Layer 4 of a small transformer language model trained on English Wikipedia (8 layers, counted from 0, width 64).
A neuron adds its activation times its output weights to the MLP's output. To switch it off is to set its activation to zero at one token and run the rest of the model.

Output weights of the MLP neurons that the questions are about. A number n stands for n times 0.0082.
n1: 27 -12 -35 -9 30 -38 -26 -31 15 15 -36 18 17 44 14 4 -15 -19 29 -38 -12 12 -29 -22 20 -7 7 -12 3 -10 3 48 -8 -15 -15 -4 -30 7 -5 -46 4 -36 -8 47 -20 -19 11 5 -3 4 15 4 -42 62 36 -9 7 16 6 41 -1 50 -17 4
n9: 10 3 -32 -32 -36 14 30 -9 6 -27 38 13 5 4 24 1 -13 -25 14 -20 6 48 16 21 4 -20 -20 8 1 -6 11 -27 -18 -35 26 46 -1 7 -30 -34 24 23 -18 18 4 -19 -26 32 8 -5 14 -7 -18 11 15 -17 1 3 -7 3 -11 27 -20 -13
n23: 21 7 -16 3 11 -31 -17 -4 -7 -6 44 42 -18 16 57 6 42 23 25 18 0 14 -27 -49 -12 5 -10 59 -24 1 -11 26 48 15 0 -7 -26 11 -10 -14 -44 3 6 2 -16 -39 -6 -8 -8 8 -26 15 -38 14 -8 -8 -24 0 19 -12 4 3 -51 12
n37: 53 -1 11 -16 -31 -14 0 7 -7 -60 -22 36 23 62 -10 18 -1 -31 5 -12 21 0 -6 1 5 6 5 21 0 12 -5 -19 7 39 -25 31 13 0 -20 6 9 -1 20 -4 -19 15 7 33 -9 -17 -15 -34 -24 -10 -11 5 18 -18 -3 13 -33 -10 -12 -11
n38: 4 -8 34 -14 -38 -25 -16 51 -22 -19 -4 90 12 27 -22 49 36 17 10 -24 -3 -1 -2 -3 13 -39 -3 2 -6 -2 -31 11 40 6 -11 -27 -11 16 18 -30 -11 31 -39 26 12 7 -18 -15 2 -24 33 17 3 -23 -14 -50 10 33 -28 19 -7 -5 -27 9
n64: -17 -5 -1 -1 54 43 -7 12 0 10 26 2 -34 24 17 35 -25 36 6 22 -26 -36 -14 -11 -2 19 18 12 -17 2 -3 30 2 -24 -6 -4 3 5 -5 -42 -40 45 -32 24 4 4 -1 9 1 1 -7 -38 -32 -6 10 -31 -2 -54 41 -9 7 13 -5 -9
n75: 16 16 -95 -42 -23 -77 10 -2 29 -38 -5 -19 82 -1 15 -23 4 3 -14 21 20 -9 -10 -9 47 -32 -42 -25 -1 -25 34 -39 -11 45 47 -12 -13 31 18 0 36 -15 19 2 -36 27 5 -24 18 -12 -9 9 -5 -28 28 47 -15 4 30 20 13 11 -11 14
n90: -15 27 -30 11 2 25 -2 -24 -19 -1 0 34 -3 14 -22 12 -13 32 7 21 14 13 -41 15 21 11 -3 -28 -28 -9 -14 1 16 -11 24 -46 16 -17 19 16 -5 37 1 -7 -4 32 0 -7 -13 -32 -1 10 35 -17 13 37 8 -9 2 -11 -10 -42 -27 -10
n108: -10 -3 12 16 5 53 -6 -16 -4 -9 -32 -14 -3 11 9 -39 4 -13 45 -12 9 25 -35 -15 2 13 0 10 3 61 -41 -45 -5 -8 -13 14 -35 32 -3 17 6 37 -43 -7 2 14 -5 7 -25 23 -1 47 -7 16 -24 18 24 -9 -5 -7 10 -39 21 -15
n118: 22 14 -37 36 24 11 4 11 -17 16 -4 -38 -38 0 -21 32 30 29 10 -18 4 -16 -34 9 2 -2 10 0 12 -14 3 -7 -7 -20 15 -1 -1 8 -36 -13 14 1 4 -6 -16 -17 -25 12 1 15 30 17 12 1 13 -13 -19 -7 24 -21 -19 6 -14 12
n136: -11 5 -17 -7 11 -29 -14 38 19 11 -1 -8 -12 27 43 -13 37 -19 -42 16 27 29 32 -27 20 8 -21 -27 5 30 -23 -7 5 5 37 -21 -6 -14 -41 -22 35 -21 -17 -14 23 -13 -11 -24 13 -5 -2 -19 -3 -16 -2 7 -15 -5 11 -19 -5 -5 6 43
n158: -36 7 -29 29 -35 7 -15 21 16 29 22 -25 -23 -3 -3 9 22 -20 8 11 5 -5 5 13 -15 -19 43 26 0 35 -17 22 -2 -21 15 1 17 68 44 8 -13 -34 -1 15 4 11 -13 -51 24 -24 -29 47 -9 41 23 -38 -9 4 -30 -41 -12 -23 -20 0
n189: 18 21 -35 10 -30 31 30 -8 24 1 -37 -49 -23 -14 5 19 3 -28 44 -13 -22 -27 -33 -15 33 5 40 2 0 9 7 23 16 -4 11 -11 17 25 -9 6 11 -48 8 13 -25 28 -8 -30 34 -23 -43 -5 18 6 -9 -29 6 14 40 -17 -30 -19 15 46
n202: -8 -30 -32 18 -13 -14 23 -14 -21 20 31 -69 11 20 17 -32 6 31 16 2 -5 26 29 -16 44 -12 -31 23 2 2 -17 -10 -20 17 -7 -4 -27 -40 45 -7 6 11 44 -8 14 -17 10 -10 15 -6 7 5 28 -25 -9 6 -2 -20 30 -30 15 -23 -7 2
n210: -21 -14 2 -23 17 7 -15 -47 12 15 51 -16 -26 20 -24 -12 5 19 -37 22 37 -15 2 28 11 61 46 25 25 11 27 15 11 9 -16 22 37 -29 24 -44 -36 8 -5 -24 -19 -33 35 -35 -2 -42 -39 -15 -10 2 14 22 19 9 25 -15 -35 -2 -52 10
n236: 3 -1 10 -8 -13 14 36 50 -12 -1 14 -30 18 -1 -1 16 -21 -17 0 -11 -19 7 -25 15 18 -11 -13 -18 5 0 6 1 -8 -17 -22 6 2 -11 5 7 35 -30 -29 33 -11 17 13 -9 17 18 -12 42 11 -39 -26 -19 -15 9 -4 10 -45 24 25 -15

Each question names a token from some text and the token that comes next. It shows the activations a of the neurons there, in the order above. A number n stands for n times 0.055.

Then comes g, the gradient of the next token's log-probability with respect to the MLP's output, scaled to length 1. A neuron's effect is roughly proportional to its activation times (output weights . g). A number n stands for n times 0.0047.

"12", then " kg"
a: 0 8 -1 0 0 6 27 0 0 -3 0 -2 4 -3 -2 -3
g: -19 -2 31 47 -38 22 14 -20 24 -7 -28 9 -1 -10 39 6 23 7 -5 39 -5 -12 -31 -16 27 -18 7 -9 -10 22 -45 6 7 -3 -17 58 11 5 -20 18 -58 -21 -14 -17 -25 52 26 20 -1 0 -10 -25 34 -76 20 20 34 25 10 -13 -66 -15 10 -12
Switching off which neuron hurts the next token most? n189

"ing", then " to"
a: -2 -1 0 1 0 0 -1 -2 16 -2 -3 -1 12 22 29 11
g: -15 -15 -50 9 -2 65 20 -9 -13 -25 -4 -11 -15 25 9 50 -22 9 -22 -14 7 -27 -4 -6 31 43 29 -18 30 9 12 19 -8 21 -22 12 18 21 -68 -25 -9 -2 42 6 7 -28 -30 -8 -1 -10 32 -12 -54 -25 24 -32 6 26 35 -31 -50 1 51 22
Switching off which neuron hurts the next token most? n210

" had", then " far"
a: -3 -2 0 39 -1 0 -2 2 -3 -1 6 -2 3 26 74 -3
g: 2 11 19 -12 43 16 -57 -4 1 49 1 -17 26 18 -19 -10 -16 -48 17 -22 24 -42 1 10 16 65 3 -33 12 38 66 -21 -27 -52 -15 -7 19 -13 19 25 -5 11 -18 -23 -24 -13 -13 -26 -28 0 6 24 -25 1 32 -6 19 42 -12 21 29 -14 -51 -11
Switching off which neuron hurts the next token most? n210

" Mil", then "w"
a: 0 -1 0 -3 -2 -3 -1 -1 -3 2 -1 25 0 6 0 -2
g: -1 23 19 -26 -30 41 -61 42 -10 14 27 -4 9 47 -29 9 28 29 -8 9 44 10 -36 16 -1 13 -11 -14 -14 -1 49 8 -49 -45 30 19 -38 4 -5 25 -28 -38 -7 -31 20 -15 24 -36 -31 25 -32 9 6 -14 14 8 24 -35 18 34 1 2 -52 3
Switching off which neuron hurts the next token most? n158

"In", then " March"
a: 0 23 -1 -1 17 0 0 -3 -3 12 -3 -1 0 14 1 47
g: 15 36 -4 -29 -22 57 -12 -38 -10 9 -8 -80 -3 28 -12 -34 3 8 -5 7 26 17 15 7 34 15 -2 12 41 -56 22 -16 -9 6 23 27 -32 -20 10 2 -34 23 -45 -4 -61 -16 -14 -9 -26 8 60 40 -3 -27 33 -23 12 4 19 18 -7 8 3 15
Which neuron, switched off, raises the next token's probability most? n38

" Coast", then " until"
a: 0 -2 0 24 0 29 -2 0 0 14 0 -1 -3 -3 0 0
g: 11 -69 29 5 7 9 -59 15 -48 48 50 35 -7 27 13 28 -23 9 4 31 3 12 4 -40 -32 7 1 2 -28 -7 31 20 -33 -27 -4 40 -28 -4 15 -9 -15 30 -43 23 7 -30 1 14 13 58 -11 -16 -5 -15 32 -33 15 -9 -11 -26 -29 7 -27 29
Switching off which neuron hurts the next token most? n64

" ", then "20"
a: -1 -2 0 -1 0 -2 10 0 -1 -3 8 -3 -2 0 0 8
g: -34 6 -9 -1 -2 -23 25 3 -43 -32 -51 -3 46 -17 38 -23 -18 -14 -52 10 1 64 -14 34 -7 -56 36 -34 21 9 25 25 -11 4 -4 -2 -37 -22 36 -11 18 6 52 34 6 10 24 -15 12 30 -26 -26 -11 -4 14 32 14 -21 26 0 13 16 -18 -49
Switching off which neuron hurts the next token most? n75

"ience", then " interview"
a: 0 0 0 -1 0 0 0 0 -3 -2 5 4 -2 12 -2 0
g: -21 -8 -31 -14 -36 6 5 -8 0 6 2 -9 -57 -5 50 8 -2 14 -16 16 6 -3 28 21 4 -40 -6 10 49 -20 -10 -66 -33 -1 50 12 -8 -24 11 45 43 -19 5 -16 9 22 23 6 -3 16 13 5 -26 0 9 -6 0 0 -26 75 50 -19 -65 -20
Switching off which neuron hurts the next token most? n202

"f", then "rey"
a: -2 -1 0 21 0 0 0 42 -2 -2 0 0 -1 0 0 52
g: 19 5 24 28 -11 22 5 49 41 24 1 -12 21 -30 -25 9 -10 -23 -11 -20 34 21 39 -3 8 -23 12 -12 -22 40 24 35 -27 -46 -28 11 -1 -8 39 -7 -22 2 23 -38 3 16 59 -12 -4 -14 -59 -16 -15 -34 -15 59 -74 8 0 -8 -13 -8 -18 -15
Switching off which neuron hurts the next token most? n236

"ill", then ".\n\n"
a: -3 -2 0 24 0 1 -1 2 -2 -2 -1 0 0 0 0 11
g: 28 -13 7 -19 23 55 -3 -28 -11 27 -2 -24 9 26 14 8 23 -15 17 -37 52 24 -17 -14 -5 5 6 9 -29 14 2 8 30 12 -1 31 34 17 -30 -1 -46 32 -13 32 19 -42 -23 -1 -32 26 -50 -43 4 56 -23 -41 17 -59 -11 -4 -41 29 -21 2
Switching off which neuron hurts the next token most? n37

" col", then "it"
a: 11 -1 0 0 0 0 0 -1 5 0 2 -2 14 39 0 0
g: 63 -38 -4 9 18 10 19 -6 17 0 -4 -26 13 -23 0 6 -22 -46 16 -11 6 -4 -13 20 -3 -19 28 7 10 -26 28 -17 -9 26 -17 -31 32 -14 -63 40 61 -4 -37 -49 6 -9 -30 2 64 24 19 32 17 11 -22 15 1 21 30 -9 -43 -52 -8 -9
Switching off which neuron hurts the next token most? n189

" In", then " October"
a: -3 43 -3 0 67 -3 0 -3 -3 18 -3 2 2 12 10 56
g: 10 32 0 -16 -22 50 31 -24 -22 -3 -6 -71 -15 15 -29 7 2 -19 24 -14 16 30 7 8 18 27 -6 26 31 -27 30 -36 -30 8 38 29 -39 -18 -25 -14 -19 0 -41 15 -43 -7 -34 1 -47 15 73 32 4 -1 31 -33 3 20 28 -27 20 10 3 -6
Switching off which neuron hurts the next token most? n9

" M", then "ts"
a: -3 0 0 -1 -3 -2 0 -3 -1 9 0 -2 -2 14 0 19
g: 63 -11 32 -15 66 29 -37 0 20 8 -23 19 6 -1 -9 18 -37 -42 -10 -57 -53 -1 11 -1 16 36 -32 -30 13 -6 30 -22 17 -26 7 -39 -6 23 -5 -27 16 -43 -10 2 -22 10 30 -22 51 24 -14 11 3 40 13 15 -3 -20 -1 -40 30 6 -21 18
Switching off which neuron hurts the next token most? n236

"ick", then "ed"
a: 0 44 55 17 9 -2 -1 -1 1 0 0 -3 3 16 -2 -1
g: 1 36 -14 13 43 -39 -27 -32 -57 31 26 11 1 -37 -10 21 -20 10 10 0 -19 -31 -12 -38 -28 31 32 -27 31 -29 -21 29 41 16 -26 -37 -29 13 -16 -7 18 48 -3 -8 1 30 22 19 24 -21 37 -12 -38 -32 -21 45 -15 37 -11 5 30 20 15 -30
Switching off which neuron hurts the next token most? n23

",", then " had"
a: -2 0 0 -2 0 -1 -2 -1 -3 12 12 0 0 -3 -3 14
g: -9 11 36 -1 52 -14 -19 22 -34 -9 45 -7 -3 11 -1 31 -48 6 32 1 -17 23 9 -9 40 -20 -19 13 -26 4 -41 49 20 12 -40 -5 -35 3 -40 -32 -50 -13 -11 -7 -35 -18 -4 11 42 28 24 30 7 -40 25 -1 -37 50 -13 -11 5 14 44 -29
Switching off which neuron hurts the next token most? n236

".", then " He"
a: 22 -1 0 -2 0 0 -3 2 -3 -3 -3 0 53 -1 -1 -2
g: 6 36 15 31 50 17 -13 10 -3 -28 14 -11 4 -2 31 20 21 -11 -3 13 20 -60 -36 -36 16 48 6 -40 43 18 -21 -5 7 28 -18 -14 34 31 -1 -29 5 16 24 -24 -9 -39 -4 -57 -20 -8 55 -33 -53 20 15 23 -8 -18 -42 24 -24 2 -14 -20
Switching off which neuron hurts the next token most? n1

"A", then "FL"
a: 54 -1 -3 4 6 -3 0 0 29 -1 10 0 6 -1 0 25
g: -21 -50 -17 -3 -1 -43 21 -7 -6 12 -22 1 -21 3 61 -41 22 -9 -33 40 16 -33 -53 48 50 -36 4 62 -15 12 -52 -1 -7 21 18 -16 1 -12 17 -2 -8 -42 5 40 15 13 34 8 0 3 -5 -22 -17 24 21 15 53 -28 13 -8 -2 -3 3 -16
Switching off which neuron hurts the next token most? n1

"man", then " =\n\n"
a: -1 -1 0 7 0 -3 -1 -1 0 7 39 0 0 0 0 -3
g: 4 5 33 0 16 -8 60 -2 25 -67 -26 -30 7 14 12 27 12 -19 7 29 -22 5 30 -32 -2 22 49 5 11 31 -33 13 -18 1 9 48 12 17 -26 -38 -30 -40 -11 -39 -30 -35 -3 6 -47 25 -28 10 -4 -7 56 10 -21 -24 22 -12 -31 26 38 -15
Switching off which neuron hurts the next token most? n136

" signed", then " a"
a: -2 0 0 38 0 0 -3 9 38 -1 -2 -1 0 0 31 13
g: -3 -10 7 -18 7 -63 17 13 30 2 0 23 20 -33 29 -26 52 -8 36 36 -63 12 -19 33 -40 -28 26 4 -24 -7 -3 -4 -7 10 34 -17 6 -74 38 21 38 -4 -14 19 -6 14 2 -22 -7 12 -54 25 34 -19 3 33 12 -2 -28 17 -28 -4 -33 3
Switching off which neuron hurts the next token most? n236

"ick", then "ing"
a: 0 33 33 1 18 -1 -1 -2 -2 0 0 7 -3 -1 -2 0
g: -35 -15 38 12 13 10 -31 -6 8 3 -24 32 59 6 -28 0 -12 -11 0 15 -56 -7 -27 -27 -34 -5 33 -81 30 -24 -4 -33 32 22 21 0 23 15 -37 8 15 27 23 5 -25 -2 -12 -23 5 63 17 -25 20 21 24 -23 -35 30 -31 -12 24 25 4 0
Which neuron, switched off, raises the next token's probability most? n23

" National", then " Assembly"
a: 0 0 0 -2 0 20 -3 0 0 32 -3 11 -3 -3 0 0
g: 8 11 0 36 -16 5 -13 17 -1 26 32 11 -23 54 -51 -16 30 -31 36 -29 -25 18 32 44 -33 -14 16 -1 20 -16 26 -25 -35 71 -20 32 8 -35 -31 -45 3 17 1 -19 10 -16 24 8 -18 -32 7 -19 -22 -32 55 -27 -46 10 3 -12 2 13 19 -4
Switching off which neuron hurts the next token most? n118

" pre", then "m"
a: 8 0 0 -1 0 0 0 -3 -3 0 -3 -2 28 -2 -1 -1
g: -1 50 21 -12 2 -11 -14 13 -17 33 -14 6 -17 -35 -38 -16 29 -29 2 -29 -5 -25 7 -15 32 -44 -45 -9 -17 24 66 35 -8 19 15 10 -37 8 26 -26 8 -2 -11 -25 -50 53 -46 -2 -4 -3 19 17 -18 25 -6 71 -21 45 4 -17 12 18 -5 10
Switching off which neuron hurts the next token most? n189

" was", then " again"
a: 0 -2 0 45 -2 0 0 -2 7 0 -2 -2 -1 -1 8 19
g: -17 -65 3 21 -13 3 -9 3 -2 16 9 -23 19 -17 -20 47 -11 -4 29 3 24 15 -7 -36 -2 39 9 17 -56 -24 -4 33 -8 -53 -33 -4 16 15 43 3 -53 53 7 -5 9 -64 58 17 31 -5 26 -2 -4 7 -8 -43 -27 15 -11 22 32 -2 -3 -5
Which neuron, switched off, raises the next token's probability most? n37

"The", then " Bre"
a: 21 -1 0 -2 1 -3 0 -2 12 24 1 0 -2 -3 0 4
g: 22 12 -14 19 -16 35 -6 -10 19 -9 -41 -25 29 24 30 -11 -13 39 -61 22 -14 -14 -8 3 20 36 -8 71 -11 12 -31 -4 5 -75 -12 -13 -19 17 33 35 -31 -7 8 -26 -27 -18 -30 -15 21 10 -18 62 28 -31 -15 -18 40 -24 9 12 -6 12 -18 13
Switching off which neuron hurts the next token most? n108

" the", then " N"
a: -3 -1 0 -1 -1 17 -3 -1 -1 12 38 2 0 -3 0 -1
g: -1 -8 17 16 -12 11 55 25 29 41 -22 -41 27 -6 -27 -22 10 -33 -26 -19 0 -55 16 1 11 31 9 58 2 0 -24 -10 -8 -38 42 10 20 -36 57 14 33 35 3 -26 -29 9 -2 30 -38 -10 7 -29 25 2 -26 -27 24 16 9 -32 5 -52 -17 -23
Which neuron, switched off, raises the next token's probability most? n136

" ", then "19"
a: -3 -1 -1 51 0 35 -3 0 0 -1 32 0 0 0 -3 6
g: 41 -7 -8 50 -23 -35 -17 -16 11 31 -52 11 39 34 19 -10 -16 1 -26 16 -40 -27 -27 -13 -45 17 10 -22 32 13 -10 -16 4 7 40 -46 -5 -27 28 -17 36 1 45 27 0 35 11 -48 -22 -9 15 -7 0 38 10 15 10 32 8 -57 3 12 -9 -45
Which neuron, switched off, raises the next token's probability most? n64

"N", then "C"
a: 0 -3 27 15 0 70 0 0 0 0 0 0 0 0 0 0
g: -3 -31 60 47 -23 -17 -66 28 -52 17 -42 18 28 -40 35 -21 32 -1 -3 11 -4 7 -5 -5 -4 -27 3 -59 -33 46 -8 -17 2 17 -14 -2 -6 24 -26 0 37 13 0 -4 -7 16 -8 -26 -37 36 10 26 25 20 -5 62 -15 -12 -3 -3 -11 -16 18 21
Which neuron, switched off, raises the next token's probability most? n64

" recording", then " Mc"
a: -3 0 0 13 0 -1 -1 0 40 -3 9 27 -1 0 -1 0
g: 38 -4 25 -3 -2 2 11 11 -12 25 -21 -61 3 -2 12 -37 12 -4 -31 7 -20 -28 -31 -17 30 -3 -6 32 -28 10 -29 -15 -6 -27 8 6 -6 -59 27 57 31 -20 -45 -22 -24 11 72 -1 17 13 -10 19 49 43 1 13 50 6 -20 -34 20 -16 -25 11
Which neuron, switched off, raises the next token's probability most? n37

" West", then " Coast"
a: 0 -1 0 -2 -2 -2 -2 0 0 32 -1 18 -2 30 0 -1
g: -23 -16 -3 9 -43 -7 24 44 -56 28 -13 -8 22 -33 -2 -5 26 -9 -21 -17 33 -20 -23 37 11 -3 -63 30 -18 -8 -30 -20 -11 -1 57 13 -47 42 25 -7 51 7 1 19 -29 25 -26 20 -38 20 11 6 12 -8 -8 16 42 -41 30 -36 14 22 0 -5
Switching off which neuron hurts the next token most? n202

" Water", then "man"
a: 0 6 0 4 0 0 0 0 0 23 -3 43 -3 -2 -1 -2
g: 39 62 9 -13 51 26 -2 8 -23 -23 16 9 24 17 -27 21 -47 -13 4 -10 -9 63 11 -19 -14 -43 -5 -56 40 -16 33 -41 20 3 -50 -29 11 -8 -46 -30 15 -17 23 8 -10 -37 40 -16 11 2 -2 -22 7 -23 25 37 12 18 -21 5 -1 -2 20 -13
Which neuron, switched off, raises the next token's probability most? n158

"son", then " se"
a: 0 8 6 -2 0 0 -1 17 5 0 -1 0 0 -3 0 -3
g: -17 36 6 -53 -15 -27 6 0 16 -23 19 -1 -1 -50 8 14 -23 -7 -3 -22 24 13 7 -1 0 -17 15 16 -6 -20 -6 8 3 -23 23 18 -39 38 -28 -17 -71 -17 8 -10 -20 -16 6 45 35 0 55 76 -11 5 21 -4 -50 -24 20 51 31 -8 -21 30
Which neuron, switched off, raises the next token's probability most? n90

"for", then "mer"
a: -3 -3 0 -3 0 0 -2 -2 10 0 1 -2 -1 -2 -1 -1
g: -36 48 9 -9 -5 2 -2 23 17 63 21 33 -6 -56 -1 -23 41 -7 -23 -1 4 -18 25 -2 20 -16 3 20 4 -2 42 62 -4 -35 -10 -31 29 -71 -17 5 5 40 14 -25 -38 44 1 -11 -30 -1 -12 4 -18 -16 -3 22 -11 2 -22 19 9 -12 9 -61
Which neuron, switched off, raises the next token's probability most? n108

".", then " In"
a: 18 7 0 0 -2 0 -2 1 -3 -3 -2 -1 65 -2 -3 1
g: 10 46 10 33 17 52 29 9 18 -20 20 -60 2 -15 -13 -17 69 -20 16 18 1 -10 17 -12 29 45 20 -23 29 -11 -26 0 -13 -6 -8 6 5 6 -62 -6 -32 0 7 18 37 6 -48 -36 5 -39 56 -40 -16 -2 -2 -20 8 10 -43 9 -25 -22 -15 -3
Switching off which neuron hurts the next token most? n189

"c", then "N"
a: -1 0 90 2 -3 0 -1 -2 0 -1 0 -2 -2 0 0 -3
g: -24 -7 23 14 23 -26 31 -10 -37 26 6 -2 3 2 11 -7 61 -1 -1 50 8 22 7 9 2 -7 -22 30 -29 -1 -13 30 -41 -14 54 17 -44 8 -20 2 -62 23 -4 22 17 8 -26 -3 -55 -3 -26 6 -21 7 26 -3 41 -62 53 -2 -30 4 -7 -36
Switching off which neuron hurts the next token most? n23

"igh", then " six"
a: 0 28 52 -2 0 -3 -1 -2 6 -3 0 -2 -2 31 0 -3
g: -29 6 -38 17 10 -5 43 6 -23 4 -9 25 -55 22 -10 19 32 1 32 49 -1 1 39 -5 -1 -7 5 19 5 7 29 44 -50 -48 12 -43 -34 -22 29 -8 -63 6 6 25 23 -8 49 3 -7 -6 -24 -33 19 20 -20 21 -13 -1 -26 33 5 1 -60 -18
Switching off which neuron hurts the next token most? n23

" that", then " became"
a: -3 -3 0 -3 0 0 9 18 -3 -2 -3 -2 -2 -1 4 -3
g: -20 -8 13 29 32 7 -16 -2 10 8 26 -47 -34 0 6 28 -15 8 6 -21 37 1 -13 -48 27 -45 8 23 15 -13 4 26 -13 47 -32 -43 18 -5 -45 -43 -11 71 -12 -30 -9 0 3 -6 18 49 9 3 -23 -1 -15 21 -3 40 -16 18 3 -15 51 -60
Which neuron, switched off, raises the next token's probability most? n75

" sol", then "o"
a: 8 0 0 0 0 -2 0 -2 19 0 17 12 47 16 32 -2
g: -25 19 2 34 15 -51 -1 -9 14 -3 4 -10 -23 6 31 -25 36 1 -3 -6 -5 -34 -54 19 6 -8 -20 4 -59 16 -28 -1 -30 -23 -51 -35 1 -13 55 18 18 28 6 34 30 -5 -53 12 3 16 29 34 3 -9 -65 25 -7 8 1 13 61 19 13 19
Which neuron, switched off, raises the next token's probability most? n210

" pr", then "iv"
a: 15 0 0 0 0 -3 0 68 -3 0 -3 -3 -1 6 0 27
g: 4 -35 7 16 28 -2 -43 5 -20 -3 -43 6 21 80 -32 5 -7 1 17 -8 -11 -1 -12 -2 -45 18 -30 -15 -17 36 -40 -49 23 15 -3 10 -18 10 6 -5 -17 -35 72 5 -16 -34 52 -2 -26 -19 17 35 40 5 19 -25 15 -1 43 -22 -1 -4 -5 36
Which neuron, switched off, raises the next token's probability most? n236

" In", then " its"
a: -3 40 -3 -1 65 -2 0 -2 -2 22 -3 2 -1 6 17 65
g: -11 -38 41 12 18 -15 -50 18 8 -26 27 26 7 2 20 -10 -10 14 -21 27 -30 25 42 2 -16 -7 47 -26 17 1 -39 49 33 13 -19 -39 36 -2 39 40 -14 17 -2 -1 16 -5 28 -8 44 34 -56 -25 16 -25 -39 -17 -30 -33 -30 13 -17 -34 -19 -17
Switching off which neuron hurts the next token most? n38

" the", then " same"
a: -3 9 0 0 -2 46 -1 -1 0 28 40 18 0 -1 0 0
g: -11 28 25 6 20 -1 44 -4 -53 -3 -22 -16 -24 -13 -18 10 -6 -42 40 29 -26 -10 26 26 -8 23 -4 -37 49 25 34 -12 23 43 -2 -14 -2 -9 -50 -33 -19 44 26 11 54 26 -5 -8 -25 -29 1 -16 11 45 -23 -2 -18 -31 -40 -42 -15 12 34 -21
Switching off which neuron hurts the next token most? n64